Layer 3 of a small transformer language model trained on English Wikipedia (13 layers, counted from 0, width 128).
Take only the direct path to the model's output, skipping the later layers: a vector added to the residual stream pushes a token's score in proportion to its dot product with that token's output vector.

Output vectors of the tokens that the questions are about. A number n stands for (n - 500) times 0.0027.
"overnment": 459 464 512 358 638 293 599 441 554 453 500 561 728 807 536 135 532 753 289 373 429 456 644 736 242 490 386 500 532 496 551 521 397 402 77 570 459 596 504 500 405 649 428 372 657 386 422 488 486 353 665 530 803 197 492 376 672 438 717 257 536 661 455 791 685 618 348 504 658 486 480 369 458 648 622 483 273 410 409 584 561 717 445 466 500 569 512 423 634 667 504 579 529 194 561 563 325 512 563 460 424 648 674 620 563 483 274 268 253 460 208 671 471 449 536 578 355 697 480 328 359 504 487 480 639 564 279 483
"ational": 476 330 282 512 591 388 612 331 451 530 547 557 866 723 442 585 441 557 374 587 289 422 734 514 566 721 575 504 560 576 490 488 734 588 352 655 413 614 878 443 484 531 371 569 777 453 706 500 407 370 653 515 387 82 675 296 543 399 703 308 403 640 452 606 685 373 424 387 649 453 356 488 458 593 678 558 509 248 361 568 517 436 590 676 587 432 393 624 453 828 369 647 496 479 707 631 695 323 652 545 629 660 536 415 496 474 293 573 331 504 587 484 541 381 729 737 674 652 375 275 419 701 639 540 551 552 256 383
"ast": 711 459 526 543 509 628 545 303 374 623 471 446 808 419 661 520 379 615 405 480 591 487 385 492 547 553 734 527 626 503 472 450 608 540 493 658 328 468 560 570 718 553 454 401 512 533 476 530 471 512 442 461 430 538 429 547 679 487 700 515 614 482 494 511 494 377 433 399 481 439 385 613 689 525 443 676 400 491 634 457 536 470 347 532 619 476 419 578 554 674 519 479 647 438 356 509 500 366 469 436 524 554 820 442 357 571 459 593 545 566 473 697 740 549 380 469 667 443 500 618 352 335 658 578 742 658 427 507
"lin": 679 510 202 480 734 368 279 390 552 322 835 576 738 233 559 317 423 433 436 372 389 481 645 500 341 536 503 593 493 560 325 693 412 651 481 431 533 554 551 514 569 517 315 309 564 500 283 423 368 446 486 350 608 295 705 360 462 477 453 370 443 674 549 556 428 219 366 450 568 689 438 332 692 844 493 566 433 380 509 638 402 567 559 548 283 657 475 561 490 624 369 557 592 628 636 486 581 573 516 430 421 526 807 459 500 591 484 468 500 589 500 298 511 500 493 520 515 574 340 496 461 279 411 395 489 526 443 546
"–": 535 495 524 502 305 456 470 480 454 690 509 632 522 351 544 666 605 556 522 391 245 492 636 436 615 557 551 337 557 475 457 569 448 515 495 674 588 507 453 503 528 507 545 502 706 539 549 643 377 518 481 525 534 613 500 490 548 586 445 570 377 467 442 521 522 605 484 465 487 485 605 542 396 534 386 503 509 425 390 512 656 447 500 393 488 490 564 350 458 540 436 483 327 508 642 582 575 515 389 407 486 547 592 471 503 665 329 662 557 516 424 353 472 509 455 469 444 640 593 523 442 545 377 418 592 572 610 473
"ative": 514 403 397 469 461 552 535 465 391 638 631 452 789 439 393 412 512 538 192 574 406 430 559 524 500 702 386 414 411 378 649 522 588 461 376 486 437 427 630 359 555 524 317 541 565 261 507 366 309 398 534 441 451 163 583 351 316 394 618 378 612 514 483 539 658 520 374 518 534 568 615 863 459 564 696 452 487 141 538 601 515 482 503 631 556 475 532 672 289 720 421 545 500 625 391 514 553 364 708 460 536 677 548 375 508 588 620 537 488 539 359 328 618 542 366 740 614 700 485 379 318 628 484 641 652 517 411 346
"ilt": 531 431 416 358 564 524 520 407 845 537 518 575 880 468 685 423 526 536 372 384 347 430 258 630 514 586 581 450 436 613 558 441 779 685 268 714 520 632 516 496 582 571 374 372 725 137 356 418 474 411 729 311 616 529 573 362 480 567 529 433 606 374 511 707 537 341 619 481 645 748 404 204 430 599 626 306 397 550 586 428 468 557 407 349 485 370 496 524 545 573 295 566 524 625 616 464 315 559 542 297 428 672 508 273 596 581 101 344 214 467 560 408 441 545 312 448 540 260 422 484 504 326 347 436 681 578 375 422
" list": 566 397 312 358 378 507 419 326 542 412 565 500 482 600 656 291 598 578 361 263 565 388 221 568 509 491 491 576 558 565 342 624 585 529 395 543 443 445 657 507 358 562 448 450 469 507 329 242 336 426 503 525 417 569 773 564 559 458 641 295 623 745 605 558 732 594 579 472 467 549 477 473 631 627 542 482 403 603 329 670 700 497 681 403 333 618 595 382 568 540 434 512 507 745 566 624 490 482 650 577 412 602 810 394 558 522 343 637 488 413 327 486 511 472 466 457 324 548 500 454 468 492 823 568 323 616 410 522
"apan": 312 439 561 411 643 415 652 500 600 667 518 633 731 663 698 383 220 628 458 423 355 480 244 538 268 626 573 597 585 443 443 684 603 486 277 583 531 619 554 722 584 625 334 471 406 474 359 603 413 132 589 668 688 275 723 391 516 447 447 203 540 466 414 536 697 445 445 459 350 606 638 537 702 643 486 504 355 402 241 567 550 474 649 578 456 691 485 289 489 603 693 624 400 450 602 410 489 565 534 380 579 728 720 583 359 651 268 276 525 398 434 392 519 597 640 560 464 541 525 420 428 325 524 559 670 577 403 331
"ange": 454 484 333 406 669 439 496 176 710 433 467 584 620 513 612 567 265 674 343 553 373 420 432 512 580 333 447 605 614 610 607 734 645 538 443 466 421 503 514 670 328 594 527 278 647 380 568 342 591 400 527 619 478 478 653 465 496 589 485 182 522 500 506 546 695 575 578 525 370 716 561 424 460 557 778 337 356 405 407 546 518 539 646 551 273 651 438 545 383 537 507 468 446 720 373 617 202 507 548 400 508 555 667 467 614 615 298 635 627 523 400 562 799 619 573 576 734 758 529 450 432 477 576 545 493 493 559 341
"ering": 504 372 434 449 745 449 521 182 664 656 550 541 711 672 394 125 360 600 521 517 394 437 398 582 591 717 681 742 656 483 402 425 500 742 579 470 385 582 659 434 591 544 387 411 500 364 344 353 358 637 500 518 516 273 364 456 669 623 821 321 620 527 578 477 533 509 446 357 651 568 649 617 646 746 471 404 514 381 438 442 413 512 317 588 530 716 473 672 330 671 557 412 417 520 640 383 470 777 518 419 675 536 351 602 532 525 209 456 386 336 338 392 464 600 739 417 272 220 289 429 486 367 271 428 659 658 381 508
"nd": 517 566 516 478 529 507 486 317 443 595 562 660 745 364 522 418 624 637 533 532 463 403 242 444 506 620 412 725 487 536 433 578 474 624 220 535 514 479 538 370 649 543 698 319 311 523 388 477 531 557 440 485 400 280 694 518 688 562 515 542 379 649 424 636 516 634 535 427 623 637 388 500 557 654 441 445 411 404 354 434 578 510 606 286 422 573 702 444 422 468 490 416 374 391 436 595 595 640 494 619 489 389 724 352 594 454 379 616 470 583 481 466 724 646 402 523 475 414 397 544 372 47 626 748 608 463 427 532
"ouse": 634 250 261 504 455 508 333 179 681 391 513 578 670 330 797 411 69 752 402 363 190 496 422 506 632 452 544 690 466 738 416 457 695 666 500 647 367 312 516 588 586 600 345 431 705 455 460 552 448 631 388 430 572 138 658 333 528 500 504 390 510 519 297 573 675 491 488 538 685 545 647 564 544 562 633 339 531 457 297 493 628 572 600 393 444 542 444 423 668 423 504 452 387 402 569 512 387 672 451 505 221 544 479 504 460 694 575 96 427 579 597 558 629 609 384 573 464 515 357 543 318 483 459 537 552 447 496 373
"fer": 631 580 468 255 332 366 751 403 586 425 614 659 602 459 430 600 445 593 562 451 509 488 607 617 520 542 596 612 691 460 579 725 408 608 593 561 458 559 639 639 603 562 327 350 511 456 450 533 465 666 489 486 340 192 474 391 751 733 484 322 580 533 418 608 514 340 418 215 543 526 612 398 346 525 440 188 552 510 440 605 422 441 453 608 537 411 511 464 325 768 449 718 538 764 763 763 441 764 634 380 479 492 694 492 535 544 382 487 445 492 460 485 580 433 504 441 721 415 433 473 500 289 254 632 452 757 392 424
"ve": 254 584 478 529 405 441 597 380 508 532 429 655 788 630 578 444 443 492 369 606 361 471 339 594 301 492 470 577 533 500 625 380 444 398 489 636 314 521 684 490 524 552 506 394 453 372 584 296 540 616 426 525 577 378 527 472 550 695 526 369 473 403 485 605 471 583 577 466 379 476 338 441 338 637 532 219 339 663 317 513 613 420 718 326 444 560 738 671 273 443 447 623 610 541 730 659 606 521 654 276 321 539 779 592 461 425 353 367 492 474 405 511 514 488 609 656 674 483 495 360 503 422 667 540 335 503 393 457
"ony": 674 484 600 335 518 429 693 518 540 465 594 445 804 304 568 601 340 376 524 586 170 445 434 488 500 708 529 612 443 729 436 493 514 592 398 500 507 545 429 540 419 513 295 566 579 479 531 337 425 306 562 513 655 509 453 653 500 540 627 391 748 432 543 848 580 512 571 467 542 504 563 525 292 648 418 395 627 699 385 684 654 576 475 703 528 540 727 546 564 569 222 550 615 344 409 581 375 704 507 384 396 693 480 416 341 592 560 222 467 543 624 436 300 409 614 496 301 629 405 706 291 508 383 639 536 634 532 263
"w": 509 574 494 394 460 470 544 619 511 431 531 591 606 532 477 395 350 521 251 404 360 516 518 485 487 449 484 506 645 581 341 488 387 312 408 540 614 513 409 465 521 486 553 492 427 302 401 569 510 568 472 562 668 474 355 498 657 490 368 474 296 518 638 595 393 266 421 574 401 555 565 540 672 544 566 570 627 615 586 671 569 494 355 415 497 606 578 643 566 540 441 359 410 160 337 520 607 404 336 442 344 528 549 596 662 547 673 357 457 369 669 420 560 518 428 397 531 477 512 527 567 288 503 517 434 473 608 516
"ist": 567 386 471 726 421 558 393 170 793 759 355 607 643 431 529 422 651 689 426 471 525 493 367 675 558 675 394 533 404 428 299 510 753 439 558 670 596 600 448 628 746 508 386 625 297 604 329 441 526 537 614 430 486 483 554 395 514 544 412 324 646 393 475 653 567 399 481 453 585 429 410 471 504 486 503 548 652 148 313 607 570 423 516 538 408 356 438 504 457 390 338 596 486 490 402 637 516 521 528 541 552 531 448 468 392 535 379 413 523 413 523 329 681 599 408 652 549 517 628 486 531 585 326 507 369 435 603 475
" ==": 607 472 526 233 504 613 445 436 712 412 477 388 689 805 843 434 643 817 377 393 485 376 516 500 414 505 280 480 671 574 687 294 209 438 607 303 395 514 667 520 254 556 295 595 484 523 477 349 361 332 387 807 389 574 576 500 525 375 838 411 402 646 424 566 492 469 326 516 413 365 580 299 613 978 481 337 426 625 311 667 480 677 473 328 450 543 585 609 550 671 458 717 468 354 572 485 364 492 359 300 522 574 670 600 463 529 166 304 419 478 612 399 379 542 481 581 533 590 371 367 398 579 389 422 547 445 586 483
" and": 553 388 564 683 439 557 585 376 588 523 472 585 381 329 553 527 617 424 521 464 605 567 498 593 489 533 576 378 554 513 569 451 415 367 500 327 601 559 423 336 392 481 468 493 471 580 544 521 319 553 470 474 505 488 379 480 439 461 439 476 412 555 520 414 427 573 320 539 366 387 454 662 550 666 543 450 478 404 471 631 444 514 347 435 592 486 446 714 566 386 417 492 406 473 469 487 441 380 478 544 500 445 455 513 420 370 380 543 554 380 430 492 480 515 434 576 510 521 512 422 573 660 474 458 514 458 445 508
"',": 513 542 322 462 523 363 564 397 642 521 626 536 614 568 625 422 632 756 463 388 333 356 623 475 457 571 429 580 490 709 528 531 566 726 431 532 562 497 586 440 340 530 207 503 563 559 461 657 466 291 544 494 413 500 625 469 642 661 507 492 423 640 460 464 506 305 505 393 419 591 510 637 351 859 431 341 605 360 354 579 634 517 587 431 363 760 644 489 431 493 461 553 599 397 416 355 385 503 482 282 433 552 397 698 486 521 132 266 292 576 418 452 544 628 598 640 447 391 503 208 472 404 428 654 539 596 447 385
"ording": 488 353 417 382 402 733 453 242 573 394 650 496 726 649 434 531 387 877 464 396 405 427 463 483 638 585 683 663 441 568 392 565 433 678 349 646 594 560 590 560 471 604 564 496 408 566 508 297 431 472 398 518 475 345 593 479 585 692 421 365 521 405 493 466 740 522 771 316 828 721 573 567 486 522 489 690 337 351 442 695 396 560 732 599 285 341 547 360 426 508 345 838 348 647 508 509 279 651 434 151 314 738 540 395 512 639 361 261 459 474 469 436 418 678 457 758 399 270 369 309 372 420 418 700 708 585 571 367
"ition": 518 572 503 410 350 474 659 176 700 546 222 549 906 601 564 358 776 651 614 342 514 417 623 475 400 819 452 740 396 419 432 701 364 399 421 630 586 571 571 672 537 507 397 395 576 500 518 461 315 714 510 593 435 459 379 332 648 504 484 354 283 348 359 526 580 557 703 504 550 702 479 393 542 624 411 402 432 554 393 692 476 475 676 647 475 751 496 740 411 700 523 571 564 481 632 472 504 496 677 257 536 653 423 377 641 419 197 323 455 647 315 445 500 432 457 298 435 623 512 478 641 355 468 575 550 635 406 465
"ster": 488 342 467 552 622 496 458 418 414 371 633 656 747 331 333 443 849 509 378 424 349 428 337 566 464 715 693 730 612 678 526 795 692 807 525 661 404 448 572 527 743 533 555 552 737 435 481 309 416 488 426 764 402 319 772 545 600 568 663 309 298 426 475 584 526 522 385 386 562 652 511 393 728 680 482 423 669 453 256 496 477 492 719 358 489 742 557 434 347 529 200 504 580 432 492 500 427 672 486 380 621 512 707 640 553 624 447 474 482 419 622 506 656 465 554 527 356 248 404 496 636 297 437 270 569 634 539 240

Each question shows what one neuron of this layer's MLP adds at an activation of 1. A number n stands for (n - 500) times 0.0019.

n122: 577 574 479 378 556 505 464 434 542 526 602 544 467 427 593 415 458 453 523 409 399 617 379 469 472 448 376 527 541 465 484 620 600 572 467 580 495 482 368 510 579 240 599 552 606 490 553 440 572 634 640 389 692 531 513 488 495 477 571 360 451 545 443 428 505 533 560 520 419 609 495 550 486 518 548 472 392 314 305 422 458 410 457 556 566 651 481 344 426 420 321 317 659 538 495 406 354 372 551 441 482 603 704 505 517 555 475 574 492 552 512 519 453 680 495 326 502 554 558 546 500 502 444 448 498 580 507 492
Which of these tokens does it push up most? "ange"

n6: 622 413 344 533 365 528 393 552 631 563 402 516 578 492 489 607 584 481 507 532 669 453 532 548 580 605 523 540 397 566 602 421 469 544 627 471 586 470 564 368 563 591 691 402 417 519 334 518 398 569 530 558 518 547 567 516 421 473 429 500 609 523 426 498 500 467 479 537 528 424 555 351 505 554 460 510 558 513 441 500 607 529 394 601 387 444 539 456 445 568 513 592 330 433 460 514 620 574 648 519 348 520 500 632 631 250 584 475 513 459 505 519 590 561 448 454 393 566 411 486 486 364 414 596 533 458 320 357
Which of these tokens does it push up most? "nd"

n49: 541 239 523 493 519 500 433 490 520 573 488 558 284 391 498 457 483 557 581 629 489 430 502 519 496 458 376 464 520 392 555 527 439 428 510 464 470 578 515 396 510 624 533 601 555 562 534 509 470 445 519 591 537 544 570 450 484 620 360 552 515 402 365 631 390 495 585 390 500 457 536 378 525 482 483 510 478 336 497 544 564 326 517 432 537 386 570 502 456 394 521 597 419 374 512 264 364 540 356 493 605 428 423 521 560 641 543 538 521 570 606 635 404 380 498 484 323 406 523 587 624 562 600 522 544 585 441 553
Which of these tokens does it push up most? "–"

n234: 407 478 444 424 512 468 518 467 599 363 568 395 620 423 565 354 471 517 596 679 393 642 519 489 445 635 482 364 374 369 562 387 578 467 464 367 544 637 321 435 442 373 587 469 424 495 546 474 416 436 269 476 534 422 672 431 451 577 632 478 422 486 530 530 676 508 566 658 540 592 390 478 493 375 546 483 407 438 368 607 540 484 512 542 589 564 567 431 577 485 400 394 464 538 548 596 479 419 479 545 495 516 549 579 486 524 550 509 505 485 626 464 495 486 593 434 426 564 569 493 445 557 493 586 569 581 538 482
Which of these tokens does it push up most? "ony"

n127: 692 473 621 557 580 507 401 449 538 696 311 684 154 659 441 502 620 376 550 442 538 442 531 505 542 521 484 492 453 462 421 389 430 495 498 549 565 478 487 606 461 365 618 716 505 491 437 593 530 592 579 498 505 567 481 583 495 524 509 416 638 552 490 454 572 441 500 440 540 555 446 456 476 578 473 571 452 438 523 514 615 357 541 601 482 434 581 462 504 471 477 495 437 502 517 599 552 500 504 417 522 308 470 633 531 374 598 520 666 535 549 337 628 471 534 429 460 478 556 470 590 515 523 550 493 441 693 561
Which two tokens does it push up most, strongest first? "ist", "–"

n199: 571 421 480 526 509 480 451 519 405 451 528 523 496 449 546 563 711 243 554 528 503 445 580 597 587 545 496 515 535 486 472 509 552 502 423 352 489 530 591 485 477 481 505 645 345 441 521 508 523 567 442 457 498 445 411 539 458 467 602 519 464 493 395 529 349 641 432 420 435 498 399 542 596 565 484 484 492 495 567 511 626 653 500 399 478 446 571 466 545 602 576 455 519 440 512 394 343 527 473 630 570 550 480 305 436 630 591 391 633 448 567 584 372 441 435 517 576 431 569 491 449 430 561 617 642 490 468 507
Which of these tokens does it push down most? "ange"

n66: 415 492 574 442 459 509 453 541 513 439 603 621 385 438 587 481 591 502 491 515 594 422 582 598 554 462 615 577 397 622 604 544 366 532 557 582 376 609 454 575 515 461 302 564 483 498 564 498 564 508 503 437 250 531 426 518 531 393 619 414 740 400 467 434 417 503 352 646 552 495 531 614 505 590 420 565 558 481 356 507 505 533 493 399 451 460 440 383 570 428 511 414 455 362 353 523 391 512 643 464 505 478 641 569 425 527 549 568 473 530 368 442 546 411 451 377 488 432 503 720 495 525 539 476 496 505 468 572
Which of these tokens does it push down most? "ational"

n265: 548 389 586 489 409 531 637 445 452 477 628 350 628 542 595 509 434 537 456 440 418 623 446 465 393 523 480 342 461 474 668 583 513 491 562 551 624 461 628 418 353 683 634 337 451 572 517 454 459 483 518 573 483 539 596 396 617 584 479 722 468 406 453 568 427 553 579 596 582 658 495 457 524 599 502 662 431 441 456 516 474 373 585 471 561 607 502 447 513 485 518 517 560 395 526 565 439 605 513 589 608 524 541 459 575 555 369 513 549 527 558 617 483 587 431 579 500 536 535 560 332 383 569 564 461 634 462 420
Which of these tokens does it push up most? "nd"

n220: 493 602 493 394 390 425 360 520 624 565 545 409 500 415 411 537 463 473 527 523 573 671 420 521 614 584 637 545 385 519 402 466 506 481 380 500 486 575 476 458 532 654 330 544 457 662 481 456 458 431 463 471 479 661 461 404 532 517 412 620 464 545 550 612 546 340 510 506 504 374 593 523 548 452 437 562 502 408 534 484 391 553 481 475 409 489 451 543 562 339 475 491 519 569 549 569 473 508 455 498 542 541 443 492 586 429 613 442 505 481 435 455 461 471 417 488 504 444 498 602 594 519 559 483 483 560 461 522
Which of these tokens does it push up most? "ist"

n286: 622 485 477 500 341 522 438 507 450 473 447 590 311 421 465 520 470 509 619 489 531 478 570 375 598 604 441 488 507 554 474 454 490 425 493 465 416 432 446 441 412 393 491 509 498 525 548 587 532 511 372 428 451 589 513 470 441 653 615 416 420 426 399 570 539 548 628 579 523 444 403 524 550 568 559 590 482 451 493 527 538 456 487 472 506 529 524 466 508 559 532 456 511 494 447 526 498 527 442 557 637 719 506 552 660 448 574 692 601 547 409 384 534 591 435 396 575 527 523 553 653 502 514 594 568 341 488 591
Which of these tokens does it push up most? "–"

n46: 424 471 417 555 563 490 510 484 411 437 542 502 729 455 408 599 566 496 635 589 536 587 386 500 464 575 436 539 382 511 413 725 488 434 502 606 456 540 464 414 458 486 383 528 468 542 534 504 562 549 531 413 599 566 472 462 585 507 521 344 564 410 511 506 543 608 557 564 586 549 422 489 383 601 535 559 496 435 365 516 421 523 625 416 490 520 450 556 500 609 479 389 587 470 544 488 426 566 469 687 363 647 561 538 466 491 550 540 622 509 473 539 615 605 554 426 594 526 486 515 510 484 468 643 467 468 498 432
Which of these tokens does it push down most? " =="

n212: 479 424 674 528 607 543 428 322 611 551 403 615 588 558 459 573 436 538 470 413 440 481 627 441 520 601 494 592 439 500 470 545 467 559 500 406 365 552 513 523 445 610 590 472 572 456 485 375 505 613 396 515 474 483 407 408 444 585 530 589 597 478 542 609 611 407 572 466 531 430 516 574 397 529 509 485 570 430 498 416 486 506 504 546 447 603 560 518 575 457 482 553 498 597 539 462 564 579 396 426 502 559 490 635 472 388 483 586 425 518 515 588 448 511 348 605 519 425 548 636 420 588 524 624 471 505 576 480
Which three tokens does it push up most, strongest first? "ording", "ering", "ouse"

n76: 489 555 504 476 518 407 552 493 471 496 536 443 621 502 546 539 423 587 425 352 634 508 457 545 471 491 537 453 496 502 352 548 397 479 559 424 500 457 469 445 594 547 450 506 463 469 525 498 510 390 470 490 582 560 443 469 490 411 345 458 571 474 396 546 494 498 490 485 463 498 594 627 633 357 394 515 451 538 593 619 498 492 515 422 440 472 510 345 347 619 587 411 432 529 540 465 486 494 408 659 473 419 441 425 612 361 576 508 386 483 547 523 489 556 613 403 496 403 431 345 484 500 439 473 483 451 502 491
Which of these tokens does it push up most? "w"

n226: 509 475 365 423 357 561 521 547 366 375 530 782 597 334 561 381 357 581 488 497 622 469 544 525 511 403 532 495 407 401 527 333 590 610 505 654 368 555 680 534 543 377 446 586 578 437 599 516 404 487 400 493 645 414 672 539 407 475 512 467 574 432 346 429 662 467 460 409 474 441 482 408 537 529 513 500 504 532 540 542 514 553 520 479 547 416 479 417 479 375 481 477 427 634 558 456 427 498 575 402 602 401 553 519 361 495 481 344 500 513 362 588 474 494 465 569 529 558 505 478 408 421 423 451 551 553 377 461
Which of these tokens does it push up most? "ouse"

n248: 493 619 344 541 406 522 424 529 440 456 421 436 324 485 544 419 363 527 531 365 392 447 490 419 558 495 535 359 366 423 329 498 536 508 487 433 441 500 509 531 468 346 561 477 428 457 582 527 508 526 537 488 618 472 478 461 417 523 428 514 423 470 452 524 515 484 516 494 472 585 462 544 566 465 496 609 513 588 514 417 560 598 621 414 576 491 338 422 531 554 545 504 551 414 470 473 601 637 582 479 629 371 295 488 428 595 585 560 509 543 494 419 452 475 552 581 464 466 365 537 542 460 526 510 441 518 516 460
Which of these tokens does it push up most? "ouse"

n113: 617 503 624 498 464 560 581 603 348 482 581 502 691 395 576 594 391 653 481 456 370 491 437 451 416 589 543 571 505 511 646 525 399 511 617 583 502 532 488 557 588 639 405 464 541 433 680 441 557 411 530 442 584 408 594 477 529 468 525 543 530 565 448 554 613 394 493 401 538 534 476 516 485 502 482 467 393 493 416 537 525 473 468 534 348 460 617 598 481 546 524 486 627 571 493 562 428 372 480 561 452 664 423 591 527 461 405 447 575 437 467 404 643 545 571 606 480 596 348 611 548 500 524 389 432 602 545 581
Which of these tokens does it push up most? "ony"

n307: 588 597 513 411 486 469 532 585 538 590 464 474 416 386 420 458 431 406 627 555 625 557 500 551 511 534 400 630 580 441 456 552 526 509 464 436 470 581 488 385 691 656 572 493 538 528 586 476 604 632 471 547 359 568 602 496 578 457 573 688 629 482 409 532 389 381 534 495 376 432 465 646 491 654 306 536 472 561 330 448 534 578 443 504 358 444 416 578 531 555 548 661 505 521 454 384 425 475 570 385 328 484 447 567 519 474 450 515 459 478 674 520 520 469 512 449 525 558 432 560 554 437 522 514 446 702 558 473
Which two tokens does it push up most, strongest first? "fer", "ast"

n12: 473 427 495 544 660 534 479 408 377 502 612 458 632 630 518 447 462 390 452 452 351 571 487 441 482 456 384 456 463 466 428 487 459 572 472 732 460 552 558 532 544 638 540 603 379 392 481 488 543 546 444 502 533 362 592 460 612 417 496 557 573 331 602 508 396 521 447 492 365 577 399 569 448 442 352 461 549 697 493 563 464 446 481 460 614 524 580 540 445 480 482 412 543 513 561 444 481 475 536 616 424 547 533 542 388 552 538 508 563 542 504 440 498 539 498 412 517 540 448 444 441 496 456 515 490 559 622 505
Which of these tokens does it push up most? "ve"

n39: 591 561 555 456 525 445 435 439 535 465 510 559 478 373 451 425 477 394 439 415 443 635 539 566 564 434 443 595 363 361 318 371 418 537 545 642 486 526 551 410 415 321 634 486 378 530 547 532 456 725 469 580 548 637 422 522 577 401 557 525 464 573 481 355 456 477 613 482 422 595 565 354 489 510 566 331 534 470 487 544 547 534 409 554 456 548 552 450 609 637 445 495 585 528 606 609 696 543 550 491 493 598 638 518 364 474 577 567 569 495 502 457 495 502 498 522 473 500 527 430 564 532 395 560 431 517 496 547
Which of these tokens does it push up most? "lin"

n232: 491 458 519 465 588 572 575 479 589 538 560 667 431 467 429 494 543 514 560 546 485 614 604 574 457 523 515 437 572 389 415 535 498 624 470 546 574 538 553 580 532 550 459 541 390 479 482 460 534 385 455 521 468 521 445 628 557 668 527 571 490 580 449 590 543 574 450 426 525 677 540 472 529 596 482 474 613 451 511 487 489 540 484 535 450 494 478 482 417 640 435 558 555 592 562 531 527 538 486 529 549 482 565 437 537 461 466 473 421 502 536 523 471 466 400 495 572 464 521 490 431 450 539 640 364 392 624 512
Which of these tokens does it push up most? "fer"

n23: 426 559 638 439 426 413 473 398 477 576 518 488 424 556 500 536 491 483 538 589 534 492 405 439 601 530 596 456 563 532 388 504 617 528 470 461 550 555 529 556 500 531 614 532 436 557 502 536 436 513 465 540 451 436 460 562 425 570 451 606 502 431 473 596 626 502 660 564 531 543 475 420 379 554 342 518 494 461 560 447 498 513 513 452 363 425 432 550 577 480 252 462 439 554 426 514 579 581 504 525 567 390 506 417 439 358 543 498 486 442 500 586 460 529 500 430 436 471 459 431 506 296 468 464 486 457 582 714
Which of these tokens does it push up most? "nd"

n222: 562 411 615 582 493 464 558 366 393 502 592 468 454 336 630 445 516 697 592 423 558 679 513 620 452 539 634 539 537 498 476 493 492 442 523 534 541 450 537 556 400 590 486 422 538 555 428 504 480 468 451 378 509 532 463 544 609 661 591 437 585 568 477 414 431 522 581 427 519 438 498 611 525 364 559 525 518 352 442 464 602 594 444 538 494 489 490 410 415 562 459 542 661 579 454 456 558 457 454 456 593 451 555 467 487 390 557 552 544 417 522 357 533 600 390 473 530 548 533 670 573 537 612 406 514 388 561 519
Which two tokens does it push up most, strongest first? "ast", "ist"

n283: 502 535 588 490 435 464 577 486 656 516 489 495 417 463 409 433 456 603 571 455 308 508 461 391 510 342 573 340 489 520 568 536 443 482 457 462 485 545 486 474 539 486 479 394 423 509 451 516 561 434 527 502 441 425 471 535 668 484 318 557 415 542 482 500 420 485 574 513 418 593 498 448 473 491 502 577 311 538 365 536 473 691 542 583 547 461 498 488 426 537 471 479 430 460 441 479 597 451 343 463 538 505 500 537 498 424 603 405 291 541 533 627 530 544 520 490 410 589 455 513 538 604 557 513 317 552 604 577
Which two tokens does it push up most, strongest first? "w", "overnment"

n228: 529 492 472 527 305 583 538 526 442 533 466 457 545 562 506 485 452 421 517 435 599 492 470 500 363 565 333 396 552 579 481 511 500 509 620 410 414 612 567 333 482 365 458 458 487 550 447 392 541 580 519 515 439 559 488 450 425 576 450 612 620 496 482 618 504 480 433 498 463 616 498 614 529 687 388 475 624 381 476 406 610 528 405 500 445 414 403 636 549 514 483 502 525 540 422 500 557 568 478 515 520 634 485 487 552 456 590 613 601 527 448 443 592 491 535 459 502 421 453 433 378 411 444 625 400 613 568 461
Which of these tokens does it push up most? "ative"

n230: 441 587 493 496 482 485 553 631 456 404 446 454 453 398 468 537 502 534 522 542 539 716 443 542 581 555 494 502 495 700 565 484 691 525 505 488 460 462 486 536 648 552 420 553 537 388 491 502 506 552 670 457 545 560 398 500 480 491 516 643 424 421 536 493 638 539 438 603 410 381 367 547 517 527 575 358 492 358 523 542 338 511 569 450 445 524 554 485 622 577 705 519 481 498 416 561 557 480 564 470 516 521 390 500 404 384 548 519 535 311 392 428 403 635 502 607 598 415 564 541 381 477 443 482 611 488 461 454
Which of these tokens does it push up most? "ative"

n218: 560 591 418 542 413 472 448 420 483 479 455 443 560 563 493 422 508 516 594 638 394 558 579 612 526 526 410 457 445 498 504 522 493 516 557 543 502 424 548 553 445 690 555 398 438 445 510 509 663 450 535 502 415 515 523 472 506 518 557 473 440 390 417 523 512 373 431 512 506 548 613 524 607 540 543 406 627 572 370 611 511 492 424 568 469 547 487 517 482 439 459 670 506 468 624 460 546 632 518 502 575 459 482 535 502 498 566 472 678 461 590 537 542 416 486 401 415 490 489 365 513 485 534 542 551 688 500 515
Which of these tokens does it push up most? "fer"

n213: 599 440 282 643 526 507 432 483 659 508 349 518 509 478 461 431 498 505 420 498 593 410 540 516 553 534 418 406 536 365 417 440 584 575 416 487 627 533 549 420 539 477 453 396 491 442 524 496 275 529 362 573 581 562 556 498 498 539 406 443 500 482 419 466 594 381 523 415 505 429 508 351 471 435 570 502 502 692 384 421 640 602 433 347 597 427 555 473 436 537 617 520 541 467 507 500 599 541 542 458 519 394 486 461 655 424 419 564 422 365 502 687 475 453 614 392 491 446 462 500 414 470 334 427 558 660 484 502
Which of these tokens does it push up most? "ilt"

n111: 353 530 370 475 529 498 465 531 621 524 313 396 550 712 701 424 464 469 484 626 544 509 507 361 336 558 516 427 738 481 640 522 460 471 625 356 559 453 541 393 336 621 342 478 543 392 512 504 381 472 423 615 387 559 502 532 540 498 490 549 432 544 465 558 456 568 477 500 625 440 651 399 536 615 429 657 476 555 484 528 449 545 463 561 593 448 382 411 399 426 482 465 485 468 633 493 536 502 581 358 554 586 498 483 471 544 618 437 535 442 550 482 424 500 400 396 580 468 402 476 477 391 507 483 546 521 502 551
Which of these tokens does it push down most? "ist"

n235: 355 516 549 681 476 486 438 500 475 564 468 511 509 427 520 466 512 514 401 442 484 524 448 552 402 479 480 585 402 459 573 408 596 531 403 474 444 527 600 374 505 546 573 507 524 438 630 597 653 463 453 583 426 505 449 660 432 498 386 490 655 527 527 603 627 374 631 524 480 431 508 541 422 482 554 586 365 394 688 466 516 563 560 482 562 532 487 549 476 617 449 621 566 490 563 651 536 577 337 569 643 376 505 565 372 360 603 580 547 614 629 482 545 405 495 489 437 498 523 463 369 502 613 548 431 515 576 361
Which of these tokens does it push down most? "ition"

n62: 542 627 598 596 432 629 395 403 429 386 530 500 523 404 412 610 527 412 444 603 528 447 485 285 594 511 535 441 548 621 497 510 385 557 675 423 391 523 456 557 500 508 354 413 544 507 510 342 410 423 345 640 492 531 439 556 483 475 495 433 548 429 518 538 633 420 633 544 518 532 357 548 500 549 374 538 469 393 543 498 539 440 754 537 535 347 583 609 489 491 481 474 515 308 387 493 542 397 564 551 575 466 500 449 529 527 527 581 611 372 546 604 458 477 584 553 447 480 563 413 353 382 619 456 534 463 470 641
Which of these tokens does it push up most? "ast"